Layer 3 of a small transformer language model trained on English Wikipedia (11 layers, counted from 0, width 128).
A neuron adds its activation times its output weights to the MLP's output. To switch it off is to set its activation to zero at one token and run the rest of the model.
A neuron's activation on a vector x is GELU(weights . x + bias), where the dot is the dot product.

Input weights of the MLP neurons that the questions are about. A number n stands for n times 0.0024.
n6 (bias -0.371): -225 -59 15 -176 79 -21 119 66 -62 -221 86 77 -133 -370 111 -31 -14 -124 78 126 -113 17 85 -65 -197 154 -158 138 27 -79 -46 136 227 46 52 369 -89 -114 270 159 90 -10 304 -104 -31 -100 -15 151 372 349 -155 -21 -47 -102 -238 82 -26 -179 -217 70 236 -99 30 -207 -464 60 -209 -92 286 -5 -200 263 76 -56 65 312 -38 61 -171 34 285 -47 355 -392 -137 88 -37 -100 -59 94 92 -124 208 107 -261 -15 -51 126 236 345 21 -214 -173 -120 -216 -204 164 -134 139 -170 -70 106 356 -118 -79 141 -323 209 100 54 -322 -349 -124 -357 -41 115 -84 -75
n90 (bias -0.089): -44 -54 -34 340 -96 4 0 30 95 60 106 -322 -25 -101 -335 -106 51 -206 -43 -113 -189 179 282 -58 -97 -146 -176 13 125 96 -4 170 103 -38 251 -59 -196 225 -48 9 9 34 90 125 -194 -109 -32 364 -131 149 -240 120 -79 306 154 -51 -323 -154 -12 -27 92 44 -42 -208 126 17 -236 -126 263 36 8 -105 -95 136 -301 -62 -178 88 101 16 60 13 -103 210 13 73 207 -281 177 -152 200 155 177 40 -100 144 -4 -31 -200 -104 56 -314 83 -41 -57 152 -95 -133 -40 60 -252 106 187 -62 87 87 -215 161 -40 22 70 134 -22 -31 -8 8 180 -40
n128 (bias -0.195): -15 -318 224 -91 0 233 276 245 197 5 -70 -224 118 -186 -83 -118 9 -45 -58 -252 128 189 -147 427 -64 0 225 0 194 -194 10 39 -35 80 125 15 15 53 171 34 -137 43 209 -34 -144 296 -157 275 266 133 -302 -143 -422 66 -191 -212 136 -332 -100 115 248 39 37 101 -50 88 -40 -35 -146 -96 222 97 -235 -113 30 -93 -149 -134 66 129 -10 34 119 -119 -70 -19 108 64 -30 77 123 -335 15 -119 -468 32 9 -185 -200 -269 -87 -331 136 142 -27 -174 -91 43 30 -110 80 20 -41 -44 185 -111 -104 47 -240 203 -49 -50 67 -155 155 -69 -78 259
n216 (bias -0.317): -60 -80 -133 23 -342 -115 -172 -94 -46 -149 -121 50 -287 47 -65 -230 137 161 174 -60 9 166 47 -80 -103 -5 181 19 -104 180 55 176 -29 -205 193 -34 69 114 5 -47 28 91 -17 146 -338 -268 153 -19 18 86 0 227 65 -27 -23 0 -46 191 169 -376 -60 -115 67 110 152 84 -99 -181 -9 43 88 -139 162 -40 262 -284 -5 -84 146 97 119 -302 156 95 -214 270 -47 -158 173 23 384 -41 -23 -198 221 17 -95 -176 117 66 -18 139 51 39 -324 66 159 363 -282 -145 90 42 -87 -141 -315 -128 33 -85 279 99 -214 57 228 240 81 66 19 5
n281 (bias -0.088): -98 -171 -226 -173 94 21 159 75 186 184 141 4 -175 -103 -294 -8 -104 -9 -106 141 -44 5 -173 20 -82 108 -82 87 88 -73 -46 -115 215 -62 178 9 98 -330 43 -151 95 285 -292 118 34 -269 71 101 4 -234 -4 -13 -197 -17 -164 299 64 -44 -370 -40 -21 -43 16 -62 62 16 162 277 -64 155 37 -103 168 129 -145 -73 -153 23 -18 -121 38 -191 101 -70 -112 216 130 -133 39 -85 21 8 13 -70 94 202 58 64 277 -179 -131 -303 -17 -107 -64 135 -302 55 161 -168 141 117 192 -117 -103 -17 -92 100 -194 26 164 258 46 145 50 45 159 9
n295 (bias -0.225): -72 274 147 -184 -72 -181 -114 -120 -170 -75 -74 -212 46 116 169 98 82 88 57 24 90 192 150 206 237 -213 111 -68 -29 43 264 -10 -290 -268 -209 -381 -105 161 24 159 130 178 242 255 -232 86 -172 -429 -105 -178 293 14 0 -5 -101 302 -215 10 -22 -108 43 33 152 -188 64 5 -352 335 -90 -55 77 144 296 -84 10 265 29 -97 45 -17 -137 95 -5 -147 296 -38 -87 -202 -136 52 75 -146 -131 180 -48 99 93 158 283 -5 -166 121 -224 209 -139 147 30 5 -214 38 123 -58 -195 58 -24 62 29 -116 101 142 -140 -220 -156 320 19 18 -53 34
n356 (bias -0.202): -112 -167 54 -110 -88 -88 289 149 -60 274 -198 9 -81 -244 306 -36 259 -48 -14 149 74 123 404 -31 19 -363 66 -269 -186 93 -50 -107 34 13 18 185 242 -226 -38 179 351 -55 131 -267 -106 195 -43 -91 -28 -5 123 -165 -42 172 -84 -100 60 -169 0 -24 -237 214 94 -188 -287 -177 -252 -38 232 -19 302 75 -38 222 144 193 -67 -89 -88 -140 -115 5 -38 -119 5 14 165 -33 -94 -134 27 46 128 62 -88 75 155 -140 -57 147 28 -168 274 214 4 -14 -218 -82 90 -202 -86 -118 10 -118 103 148 95 -9 5 14 -23 -253 -83 -84 -447 226 0 10
n371 (bias -0.006): -142 68 -160 -173 17 -146 246 -154 -214 61 101 0 -288 -67 148 224 -11 60 62 -121 -173 141 97 8 -30 101 97 -237 -278 -255 94 -67 -47 101 -141 105 71 50 38 -207 189 -201 156 107 21 58 -154 -125 -21 -8 38 -16 -150 53 21 101 188 -13 82 -198 -67 21 -117 39 159 -32 119 -77 -86 156 0 29 -177 -199 107 164 17 160 -242 -34 107 215 60 -466 214 281 -30 0 93 -91 122 -90 76 -179 166 16 77 134 114 -104 133 12 -58 -178 246 -154 -13 -123 77 8 52 55 -74 51 -88 344 -26 -203 -130 -124 -67 115 62 -58 -130 299 -80 98
n392 (bias -0.214): -231 90 89 128 105 42 152 114 -37 -16 -163 -21 -49 34 0 -176 166 -103 12 -172 -91 -31 68 121 26 -77 76 132 78 -59 -70 76 -65 -73 -71 -220 -84 -125 -258 -89 51 -70 -59 166 25 92 46 26 151 -99 -176 235 357 -86 55 74 -126 -257 -367 99 -50 63 -97 -118 -73 284 -21 35 459 74 188 -88 26 -49 69 -191 -103 -411 -288 150 -112 50 39 -142 122 79 204 80 -30 -88 -115 -244 -153 0 104 211 -25 21 28 -56 -17 -57 126 92 -87 112 9 -198 133 54 -48 -221 101 137 -248 208 -22 -114 -51 125 55 -125 70 134 -179 -56 -211 -22

Output weights of the MLP neurons that the questions are about. A number n stands for n times 0.002.
n6: 157 154 313 -99 -49 109 23 179 55 -142 -70 -113 -85 -175 -44 70 9 -39 -270 50 -22 -335 18 102 -168 -164 -22 -91 -62 -65 -16 -35 145 110 -51 135 32 -229 -136 56 4 -37 -8 -139 -107 148 -160 -200 75 -110 35 -76 275 352 138 -57 -9 -300 18 -21 -25 123 -88 -85 127 120 -44 -136 307 -40 54 72 0 420 -245 -209 47 51 -70 -96 -82 -231 8 -123 109 -107 -113 -155 203 51 -4 22 -24 220 -170 -101 174 133 268 193 111 44 84 -31 -256 -264 57 -17 40 -76 242 -186 98 51 336 161 -58 -47 49 111 179 220 42 -46 -96 164 4 -121
n90: 112 -48 91 78 -216 0 -207 133 -88 -77 57 183 167 22 61 -62 -32 -74 146 180 -84 -13 130 -110 -134 -9 -261 29 -198 52 -28 88 55 -343 144 -96 -41 -205 -328 211 80 -119 28 -86 233 119 213 60 0 -149 0 -92 43 75 20 -66 8 -104 76 -107 74 -81 267 -31 297 4 -205 0 53 -59 -144 167 -28 -156 -63 4 -50 117 269 -50 -107 46 -97 113 -245 0 278 -29 250 196 -334 188 249 -5 0 305 13 -179 -134 17 -88 20 162 -62 -170 -12 224 -38 -241 -80 -70 -135 -18 71 34 -38 -236 -92 -57 -45 -326 254 182 126 50 96 25 -152
n128: -222 -140 -107 -150 17 -311 104 208 -225 248 35 -21 24 -191 -33 -131 34 -65 57 -17 62 105 -135 160 -56 -107 154 -242 36 -132 0 -95 146 -188 40 59 47 105 -16 -131 94 -58 218 -146 -21 -34 306 -32 -4 -60 -40 129 16 -47 -64 102 -104 -193 278 73 147 123 61 -12 -98 38 379 144 104 89 63 -149 -222 -235 259 -62 185 51 -209 30 -20 -35 -121 -61 -24 0 -244 -101 50 169 139 41 -97 -118 128 -12 105 -11 48 175 -87 93 43 21 97 137 -57 -115 313 -117 -132 -96 95 75 43 -217 -149 12 -17 202 81 -73 -82 -254 -106 -25 -44 135
n216: 106 -117 372 -118 -116 -121 -5 -195 68 -21 8 167 -101 -35 101 4 69 -105 466 18 9 99 -206 5 4 -279 -178 157 -15 121 69 -195 38 13 -21 -59 -5 22 -17 242 -81 74 -103 -126 -67 -192 151 -213 124 -101 -93 -366 198 -203 44 -62 -17 -72 -185 141 -387 -159 -74 -143 -72 161 -32 154 -87 -20 267 -64 86 224 -38 -9 -182 79 -216 73 172 29 -90 189 -152 -117 226 327 -239 -168 9 -106 90 -75 -97 53 117 -48 16 -131 89 -179 110 40 -28 -96 -161 -4 49 49 96 144 -9 186 -34 152 119 131 -54 230 54 145 -130 109 -146 49 136 125
n281: 141 -69 -74 7 -112 86 -167 99 -65 8 192 -138 -144 -129 -43 -161 62 59 18 323 -133 -61 -43 -121 261 28 184 230 -35 138 72 -131 80 -296 31 -34 -177 -4 27 -33 -95 -111 63 219 -207 137 -74 47 24 -22 42 -19 193 194 15 26 -169 106 -276 -93 224 -110 -163 36 30 -141 -14 176 -145 125 20 14 99 -128 -117 -124 137 -162 139 -263 -54 94 -80 91 -164 -42 167 -75 8 -4 -42 103 234 92 -102 261 35 101 -97 -130 119 -125 -21 -28 -255 124 59 53 40 290 198 -70 80 -30 80 -262 70 -27 84 7 93 -82 -68 -94 -98 127 53 -205
n295: 156 0 -93 -164 86 -251 -26 79 -31 -20 95 129 -86 -93 73 -148 241 145 144 -118 132 -221 198 368 -41 -159 120 -15 -28 -258 19 94 -145 -264 201 -12 4 239 47 52 -281 122 68 68 111 159 42 -112 151 -30 114 -35 -24 -106 -52 -154 -241 191 -117 103 65 -29 -163 -185 -27 30 -59 -9 61 -243 0 -145 235 35 160 -123 -180 -40 -17 25 314 47 -68 85 -40 155 105 -19 25 51 -150 -126 -70 138 172 -150 -28 -45 52 32 65 228 -56 -83 63 -58 -157 -220 -114 -21 -85 -57 -4 121 -12 -39 27 -8 49 106 162 19 -151 80 93 -151 -51 -368
n356: 252 -132 -84 -94 -4 -20 169 238 -65 144 -40 91 -223 147 -34 168 123 109 -74 196 -274 -143 -4 213 54 -131 -21 55 137 -248 -89 182 -94 194 -37 56 136 58 256 27 -35 -75 32 292 192 104 -114 17 212 -140 48 -56 177 16 109 -82 349 -8 -178 8 0 -292 -71 -4 -211 36 176 -224 -219 99 196 123 -169 82 -166 -51 -186 124 13 79 -50 -93 35 114 -87 -63 -126 -32 56 -117 147 -85 -132 -67 101 -17 -17 19 -134 -252 -123 -145 -197 146 195 24 13 45 -93 43 120 217 -222 -89 -142 73 -170 110 -137 -75 -184 -91 -28 87 -4 217 -74 -151
n371: -181 35 203 -276 124 -108 219 4 184 4 111 -204 20 63 -13 -217 -316 -202 173 -118 43 -139 -4 120 -57 128 -77 -44 -7 206 -159 174 65 -245 66 -16 -237 -253 -53 174 -47 -44 122 33 73 -131 57 125 127 179 104 -117 41 -85 23 -146 45 110 -161 24 164 184 40 -193 -81 -8 80 225 171 -34 -39 235 20 5 105 -209 463 -8 45 -322 -54 -85 -82 139 -104 -4 70 36 -91 186 -172 -119 178 -144 19 114 33 -178 -261 -13 -183 122 -29 -47 169 -77 -13 -49 -272 -22 -140 28 -120 106 16 98 44 191 73 165 -36 64 -36 -17 136 -175 7 72
n392: -53 -7 -37 -95 20 -123 253 127 -118 -65 -133 -48 -151 -125 47 77 -70 -59 59 212 188 -36 71 116 114 364 200 -184 -21 29 -4 -115 27 208 122 128 37 -31 137 166 -7 52 -96 -70 48 25 -78 206 -67 -167 201 173 69 -15 -163 174 -96 91 53 304 22 -138 254 100 -8 -81 39 -54 -33 -53 -215 -72 26 38 -49 -171 68 -21 -8 -373 31 -60 -109 -47 4 -58 -235 -285 48 11 -103 -347 -42 -130 189 -204 39 -11 11 86 83 -139 -102 153 43 37 -27 -46 -55 189 -34 -195 -20 227 76 -30 -133 -174 -4 -154 -130 171 -52 -159 65 0 69 141

Each question names a token from some text and the token that comes next. It shows the vector x that enters the MLP there. A number n stands for n times 0.0083.

Then comes g, the gradient of the next token's log-probability with respect to the MLP's output, scaled to length 1. A neuron's effect is roughly proportional to its activation times (output weights . g). A number n stands for n times 0.00078.

"2", then "6"
x: 135 51 84 -67 56 48 29 55 84 28 179 31 156 52 -104 104 -345 132 -10 75 -225 -26 95 -231 -59 30 -148 -73 -39 151 -41 -155 74 -115 -36 -8 -3 23 -99 58 -49 -135 190 295 177 103 131 4 -168 -145 154 117 44 -41 -58 16 130 36 167 -31 -3 177 96 5 -50 -119 35 77 -88 79 -132 75 -55 195 130 4 45 13 24 324 34 -64 71 7 -188 -176 65 168 -135 -239 103 -101 53 -36 110 212 -60 -89 -261 -236 49 11 -85 -161 -185 -6 141 10 -27 55 -69 -6 -196 -69 134 119 65 -244 -188 -125 -127 -54 -30 175 93 49 -61 -28
g: -143 158 80 19 209 -17 -82 -33 -75 279 27 52 99 -136 -59 -96 -128 -58 -9 24 -16 74 24 52 -51 245 -106 8 101 -114 -126 -33 -49 -17 189 -44 12 -28 -178 -165 -28 232 2 -230 111 128 -43 -103 36 27 -149 92 -34 10 145 53 68 -67 -90 -122 -138 60 -69 47 -213 163 36 55 23 -98 35 -48 61 -170 104 316 -56 -155 92 -64 8 -93 -163 -49 -239 -59 171 -1 57 193 67 -52 107 138 14 113 -40 -182 92 -22 -163 112 -206 139 0 100 156 55 -30 36 7 -39 -136 17 -171 -65 -46 81 59 280 52 -164 -188 62 -23 82 53 -33
Which neuron, switched off, lowers the next token's probability most? n371

" and", then " st"
x: 7 10 105 26 -66 37 41 118 -47 158 167 62 200 86 -50 71 -260 32 -6 297 -276 65 61 -209 60 -7 -149 -55 27 79 -52 -251 134 -138 -37 -98 76 54 -50 -15 -49 -140 112 254 199 54 450 92 -67 -249 74 101 154 5 -28 -25 68 -61 56 115 5 -17 89 52 15 -35 164 -126 -160 -109 -269 149 43 179 -97 -42 58 48 108 216 -259 -71 -54 -65 -258 -152 60 52 -66 -147 7 -29 124 -132 133 125 -203 14 -104 -99 -31 -7 -118 23 -22 65 99 -188 70 14 9 -144 74 -16 -49 35 31 -163 -159 -53 -27 74 87 33 206 23 -122 -49
g: 108 -10 -17 -69 229 -11 -96 -61 -112 76 157 224 -45 136 -1 -48 15 117 168 95 -44 -150 -34 36 231 -16 77 34 -12 98 46 16 130 -14 -249 -104 94 109 -13 11 105 -64 37 44 -86 15 84 60 -105 212 -121 -166 185 85 -37 -124 -30 256 185 -6 34 -29 -72 66 78 28 127 -185 44 1 13 85 -58 -161 45 45 43 -47 -22 -57 -98 86 -104 -114 -105 55 -17 -387 -87 133 -88 -59 -64 88 132 -306 -151 -46 -81 -82 47 34 48 -12 8 25 -200 -85 -6 225 -34 -135 -71 -83 76 -43 -66 -248 20 -58 206 78 -106 234 -39 -186 -10 67
Which neuron, switched off, lowers the next token's probability most? n281

" G", then "o"
x: 128 -53 -57 -82 -29 -65 158 101 -13 53 180 209 90 144 -27 141 -141 76 27 -61 -246 -172 43 -160 31 134 -218 124 100 50 -54 -200 135 -64 -109 -36 56 -26 94 133 -117 -220 212 222 88 100 318 -53 -211 -103 94 129 75 -29 -165 -129 77 -9 146 66 66 81 267 117 -45 -162 23 -129 -9 28 -110 70 147 223 175 112 -21 -112 60 303 -107 -40 -7 52 -199 -59 27 35 -9 -27 128 -233 66 -176 84 93 -185 -125 -140 -144 -37 16 -94 19 -286 60 30 -155 -79 118 35 -56 -41 17 64 131 93 -131 5 -61 18 -55 -29 3 85 -218 -54 -131
g: -102 -57 -136 72 53 194 -160 150 45 194 75 38 -84 40 -92 -240 -44 86 -21 133 -31 -71 37 -102 -14 239 -33 116 -99 30 120 37 -136 4 -32 140 85 -5 -3 -120 -192 298 27 -141 44 -107 -144 -401 -162 -7 -85 -90 -72 -27 -90 20 -221 214 -83 -12 80 -35 61 -35 81 28 -72 -82 33 -203 -80 3 -38 150 63 -29 -58 182 105 29 104 174 -158 123 60 -12 27 -78 -16 115 210 -119 42 139 87 -101 -50 105 -175 -19 58 51 -122 -12 168 -71 86 -75 -52 150 -46 -34 150 -66 0 143 -171 -25 -74 -68 21 -64 -72 232 77 -9 -74 179
Which neuron, switched off, raises the next token's probability most? n216

" C", then "ons"
x: 115 -80 131 44 -44 55 128 99 -80 62 16 166 133 50 34 203 -433 26 7 44 -100 -62 -76 -213 -15 55 -174 3 -75 105 -93 -231 216 -126 -121 -14 25 11 232 -12 33 -83 95 77 257 225 223 -79 -200 -107 100 73 72 -33 -161 -117 65 48 188 70 75 62 195 112 -123 -35 -10 -8 -13 33 -143 130 47 173 -20 101 -61 -159 151 154 -39 -88 95 -23 -370 -58 -15 145 -18 -72 -1 -243 62 -141 106 140 -175 -43 -177 -148 -24 -11 -55 -13 -207 -67 102 -94 -5 42 3 17 129 50 252 54 54 -130 -12 -71 -4 -16 -88 75 113 -205 -154 -111
g: -158 122 100 -19 62 138 63 -125 54 41 164 94 -17 -74 194 45 163 88 151 -115 -39 -3 162 -63 -17 191 112 -79 -39 -3 -23 55 58 -221 85 -88 -32 -23 50 -8 21 -189 90 92 120 -27 95 -52 -33 -110 -215 140 2 -190 -72 -40 -150 17 68 -131 -70 -44 36 -13 41 83 -78 -216 -170 -11 -84 -8 127 45 14 -141 95 7 117 30 202 208 100 58 77 144 -70 145 61 -185 179 203 -82 -124 120 131 -195 -181 -172 -64 33 -122 40 48 94 -115 -231 -216 -75 44 163 116 141 -99 56 40 -179 118 -115 -87 55 -25 141 -99 -135 -68 -173 -149
Which neuron, switched off, raises the next token's probability most? n6

"==", then "G"
x: -12 126 -10 -62 84 -4 28 -5 -151 74 202 -126 205 218 35 -41 -351 112 -42 -108 -129 31 119 -179 -42 -52 -36 0 48 -112 -2 -215 52 -138 -162 -6 -62 102 -45 78 -25 26 165 348 202 43 290 54 -130 -21 67 50 39 -99 -128 -47 166 -186 70 57 71 44 53 -5 26 -234 -92 -35 -19 -32 -133 32 30 190 55 104 -17 -3 86 213 -83 -12 -88 -32 -95 -139 -10 -19 -165 -84 52 -102 25 7 80 187 -98 13 81 21 -23 111 -81 7 -222 -16 161 161 -28 -45 -127 -110 25 -35 1 167 68 -151 -82 21 86 23 58 -81 196 -17 48 -194
g: 49 -167 -94 -130 103 102 -52 67 16 296 -174 2 45 -123 -45 -161 134 111 49 -102 -4 -146 77 49 9 16 -74 -111 -46 -24 -10 107 -177 96 -7 10 162 18 -148 18 39 227 -53 -10 175 -363 27 -156 -58 -3 -91 -115 101 -123 -84 -39 82 -83 -121 7 91 96 62 -216 25 -99 22 142 -130 8 -124 7 233 -147 -29 13 -9 -52 119 78 49 -168 23 282 112 -25 6 156 57 118 -150 60 124 -9 -11 213 -88 170 -63 124 59 -28 -36 37 105 6 -87 -236 240 136 -150 -7 84 -161 68 -215 27 -130 186 14 56 11 -27 -58 -65 22 -54 32
Which neuron, switched off, lowers the next token's probability most? n295

"6", then "4"
x: 31 12 112 -3 -101 28 128 148 30 105 163 133 161 -82 -126 166 -147 59 -43 81 -185 -70 86 -127 -47 104 -183 -73 73 139 -91 -9 -30 -80 -3 10 134 -89 95 -43 37 -57 197 -55 124 91 -18 37 -134 -211 140 67 144 6 -34 -137 171 -53 345 97 49 209 9 57 -102 -50 -85 2 -178 -44 -172 19 5 86 22 69 35 -119 68 143 -123 13 43 121 -223 -242 81 63 -58 -195 41 -65 141 -43 155 225 -143 -51 -37 -149 -209 55 -22 124 -144 -37 251 -83 0 -32 -110 -84 -154 -102 30 271 -9 -99 -179 -96 95 -89 -13 56 103 -233 106 -57
g: 29 198 -49 170 -64 83 -72 92 -65 18 -144 -158 0 85 112 93 259 -241 -34 -105 -107 -125 -67 120 -393 74 -138 28 22 -132 -28 -20 -26 -44 -44 -72 55 52 24 -112 -204 166 2 20 -136 -21 58 -86 121 126 101 -48 7 -2 -6 159 93 44 32 -147 -198 -116 8 102 61 172 5 -39 -116 -32 -33 13 -111 -181 41 124 41 113 -17 150 65 -145 113 -148 -46 142 -15 -99 91 -123 -142 -113 -14 254 -114 204 -35 139 56 41 -126 56 -100 160 -58 61 90 73 45 228 135 -94 6 48 1 16 19 158 -174 203 -132 52 -97 -51 45 -102 96 -206
Which neuron, switched off, lowers the next token's probability most? n356

"i", then "ol"
x: 118 -97 74 -173 35 43 -43 146 84 53 318 67 -55 34 -16 47 -209 10 18 192 -98 -43 -22 6 7 123 -26 -23 -55 89 -13 45 121 -70 -165 89 58 -98 75 99 131 -165 28 223 40 -80 343 -37 -36 -72 43 103 13 -85 -90 8 48 -81 105 78 29 61 103 -7 -134 -263 -19 -31 -217 64 -76 155 112 207 34 92 -73 -62 -27 331 -80 -42 -49 66 -259 -183 27 142 -129 -267 -5 -56 -4 -60 206 313 -31 -100 -134 -174 -22 -24 55 -128 -294 151 -32 -192 -92 140 196 25 -109 -85 70 141 -4 23 -148 -49 132 -49 70 73 94 -197 -40 -170
g: 14 -63 124 14 165 -62 -169 52 65 82 -25 233 -33 -17 60 85 49 90 -99 18 -119 164 -58 -106 100 165 79 -149 76 -176 54 39 -15 -70 64 -232 -93 10 26 15 -4 -6 128 -396 -7 -135 63 -23 37 -60 -60 68 -64 69 -51 -179 -11 27 217 92 140 -21 119 130 103 -343 64 -78 140 -134 -31 -105 -58 152 -80 151 -209 135 15 -88 -27 191 -74 -163 26 -94 -12 -73 -56 100 174 -152 -196 117 -31 156 -15 111 -83 -70 -45 -29 -226 -115 56 -163 -18 -59 8 -18 124 113 -41 188 84 -88 -9 177 41 -151 -111 -48 29 178 83 15 87 50
Which neuron, switched off, raises the next token's probability most? n281

"ong", then "s"
x: 16 112 203 19 15 -19 -63 173 -86 0 247 159 79 55 92 93 -297 33 -133 195 -49 -108 -40 -120 30 60 -61 -28 -107 149 -42 -72 30 -108 -103 21 -55 76 19 128 -34 -128 113 162 -74 21 30 -19 -281 -98 57 96 25 -49 -188 66 294 -68 59 239 28 37 7 18 -19 -122 145 19 -169 -34 -70 23 7 -48 -31 124 -15 -127 -40 302 -240 -74 -81 47 -285 37 70 68 -93 -174 162 4 87 -81 74 248 -96 -26 -91 -96 -102 28 43 -113 -47 119 100 -190 17 67 -12 14 -18 -16 -203 110 28 -51 -194 35 102 -62 85 154 210 -210 -39 -115
g: 82 101 -219 152 -89 65 118 83 99 111 32 -2 -76 -105 48 139 -212 -138 61 46 -189 -76 30 -21 -109 -60 49 -73 -4 275 58 -44 -196 14 -172 174 122 68 14 -50 -153 -127 16 -124 -131 -102 161 53 -4 144 158 137 -71 16 67 -28 160 189 100 -160 84 49 -50 -36 -45 -8 -169 -102 214 -6 -17 -220 -23 99 -195 210 127 -96 15 -125 -90 108 253 -91 -107 -18 -16 67 -35 116 131 105 217 45 127 118 17 -55 -21 -12 -188 177 -169 -6 58 -76 99 -76 -118 -7 -61 -130 -2 -51 -68 -99 -204 -102 -43 27 -49 -69 108 -110 -79 246 0 15
Which neuron, switched off, lowers the next token's probability most? n281

"du", then "ctor"
x: 80 -55 187 -105 63 122 10 135 -103 21 199 130 -2 38 -18 11 -168 -19 33 86 -129 -32 103 -221 198 101 -135 -182 -5 271 -35 -14 152 -140 -54 15 31 37 -13 9 -54 -60 147 188 20 10 -9 22 70 -206 109 23 53 -148 -105 55 120 24 252 0 131 81 188 -89 57 -332 -24 -29 9 8 -61 -34 -110 240 74 154 0 -7 -25 255 -153 -93 -69 11 -90 -179 -59 -5 -16 -93 112 -111 140 -74 -6 258 -66 -5 -263 49 -17 -4 -44 49 -188 35 59 -223 15 113 89 -24 -87 -4 53 186 99 -256 -86 7 -120 -31 8 73 -9 -209 -110 -123
g: -27 29 -134 38 181 -119 -172 102 -58 -64 -50 46 -127 -174 -142 7 -33 93 88 -102 -111 80 -130 162 10 -43 101 -31 196 -58 -56 137 85 180 -63 51 -26 -2 40 35 -194 55 -44 44 32 52 -124 -42 19 -277 -20 7 -1 146 -141 68 -156 57 -287 25 82 -189 40 165 160 -32 46 -62 -186 -163 61 -2 91 -52 -10 64 -41 57 148 108 -232 110 -147 57 133 62 81 61 72 182 -6 -4 -117 106 195 -68 -163 -148 158 -178 -69 33 105 147 27 216 4 -48 -132 82 -173 -31 122 16 -29 218 -5 0 -48 -67 110 -228 -113 268 -1 25 91 -119
Which neuron, switched off, lowers the next token's probability most? n295

"ton", then ","
x: 23 4 136 0 -90 166 105 65 -114 153 147 87 187 60 63 163 -245 10 6 81 -357 33 -89 -220 49 123 -73 28 15 29 -55 -151 157 -69 -112 36 79 -58 115 -196 56 -161 285 242 88 122 173 -21 -192 -272 126 56 64 -102 -26 -175 -25 19 272 78 3 48 20 117 20 -41 -94 -21 -137 -20 -258 324 -25 100 50 54 28 -160 -4 183 -53 -57 0 72 -141 -52 -26 119 -86 -24 111 -239 141 -103 -52 104 -143 -51 -118 -213 -90 102 -41 -119 -44 -63 175 -116 52 -6 -5 -73 -10 -59 -15 202 -40 -136 -25 76 -16 35 39 155 112 -243 -127 27
g: -67 -86 -19 -9 -53 -105 -102 -101 131 26 -76 -322 129 -44 -129 -71 -68 55 86 -103 187 3 -3 133 -38 207 -157 -12 31 218 -17 300 82 164 -116 -1 21 140 -62 12 -90 66 95 35 153 82 46 -166 40 19 17 -221 53 -236 6 -109 9 -124 25 4 152 12 -78 -44 -2 47 -103 -6 80 96 41 107 182 50 -96 -254 59 -279 -37 49 62 145 17 -88 72 -138 44 27 -52 -116 73 -93 152 21 21 90 -128 -68 -49 -55 -251 -81 97 -4 175 48 36 -105 1 -219 97 105 200 -193 245 -70 -36 8 -79 -7 -119 -77 92 132 134 160 -11 -57
Which neuron, switched off, lowers the next token's probability most? n371

"h", then "ab"
x: -44 -11 77 107 -48 -34 71 83 -13 111 91 174 169 -31 -37 62 -228 19 -63 233 -347 -72 -8 44 -83 -2 -168 64 -22 144 -76 47 137 -116 -52 -5 -11 -107 81 48 27 -171 -28 277 118 -33 264 37 -154 -59 -49 151 49 -22 -105 -115 111 -50 171 66 -103 104 129 96 32 -150 72 -85 -187 19 -73 28 -33 103 -42 -51 79 -181 77 211 -27 39 -23 -62 -197 126 26 188 -46 -229 127 -82 37 4 172 239 -37 -20 -154 -166 -149 107 43 -66 -39 150 47 -244 -40 -9 5 -173 9 23 -16 164 63 -180 -145 -79 83 25 77 42 299 -328 -183 -28
g: 82 69 -101 11 -33 127 -13 -208 22 -32 1 64 240 187 -84 154 -111 -65 -54 105 -1 95 142 -12 32 170 -10 137 -110 106 154 92 -139 -15 18 -83 -52 -68 154 33 -209 -200 105 -30 92 -164 -67 -93 -153 -31 -2 78 -11 36 -70 -109 126 54 -8 19 -115 -128 21 -107 -9 -157 -121 477 148 -66 -32 83 7 -219 23 -56 189 57 191 172 -56 -69 -38 86 -74 -141 -25 74 19 -47 -24 17 -45 -85 125 -125 13 83 -148 5 75 -201 -162 100 130 119 -24 -151 -190 -110 5 -51 157 -147 -2 -8 -38 120 -118 50 187 79 7 144 -158 83 -126 -40
Which neuron, switched off, lowers the next token's probability most? n281

",", then " Al"
x: 66 0 175 49 -103 -114 -11 142 8 18 186 -45 154 62 -116 297 -219 -22 -46 80 -181 89 36 -237 47 52 -336 -6 -28 143 -188 -15 188 -33 -63 -23 37 -26 -57 -43 55 -136 97 95 230 181 472 54 -242 -213 79 94 55 28 44 -74 16 72 122 105 -71 93 52 39 93 -121 -62 -41 -186 54 -184 204 32 68 -124 43 -24 -46 155 189 -92 -173 16 13 -348 -105 -6 122 -9 -46 41 -162 199 -84 -1 182 -132 -13 -237 -217 -24 14 -27 -63 -127 92 173 -202 48 97 -36 -68 105 -1 -46 81 110 -84 -120 -37 -2 102 38 67 72 -42 -85 -167
g: -36 -59 -13 -78 -73 -28 -50 74 -45 85 222 -89 43 -139 -31 40 -111 96 20 26 -168 -53 -76 123 -21 -118 98 -82 74 14 83 -30 -92 -123 35 -213 -42 -10 70 -71 73 -49 -42 -29 9 -195 391 -52 -22 -6 10 -153 -84 128 -51 -73 41 35 -98 -47 27 47 218 212 18 -240 52 -85 216 -46 -195 136 14 94 166 -31 147 312 70 43 -18 -292 1 279 -59 21 49 100 -5 104 31 144 100 -95 -269 -18 -12 76 -37 22 166 -173 -52 -78 146 41 -48 -29 -134 -82 -197 -117 -16 6 -45 -92 -20 47 -46 9 -97 70 40 56 309 44 39 -82
Which neuron, switched off, lowers the next token's probability most? n90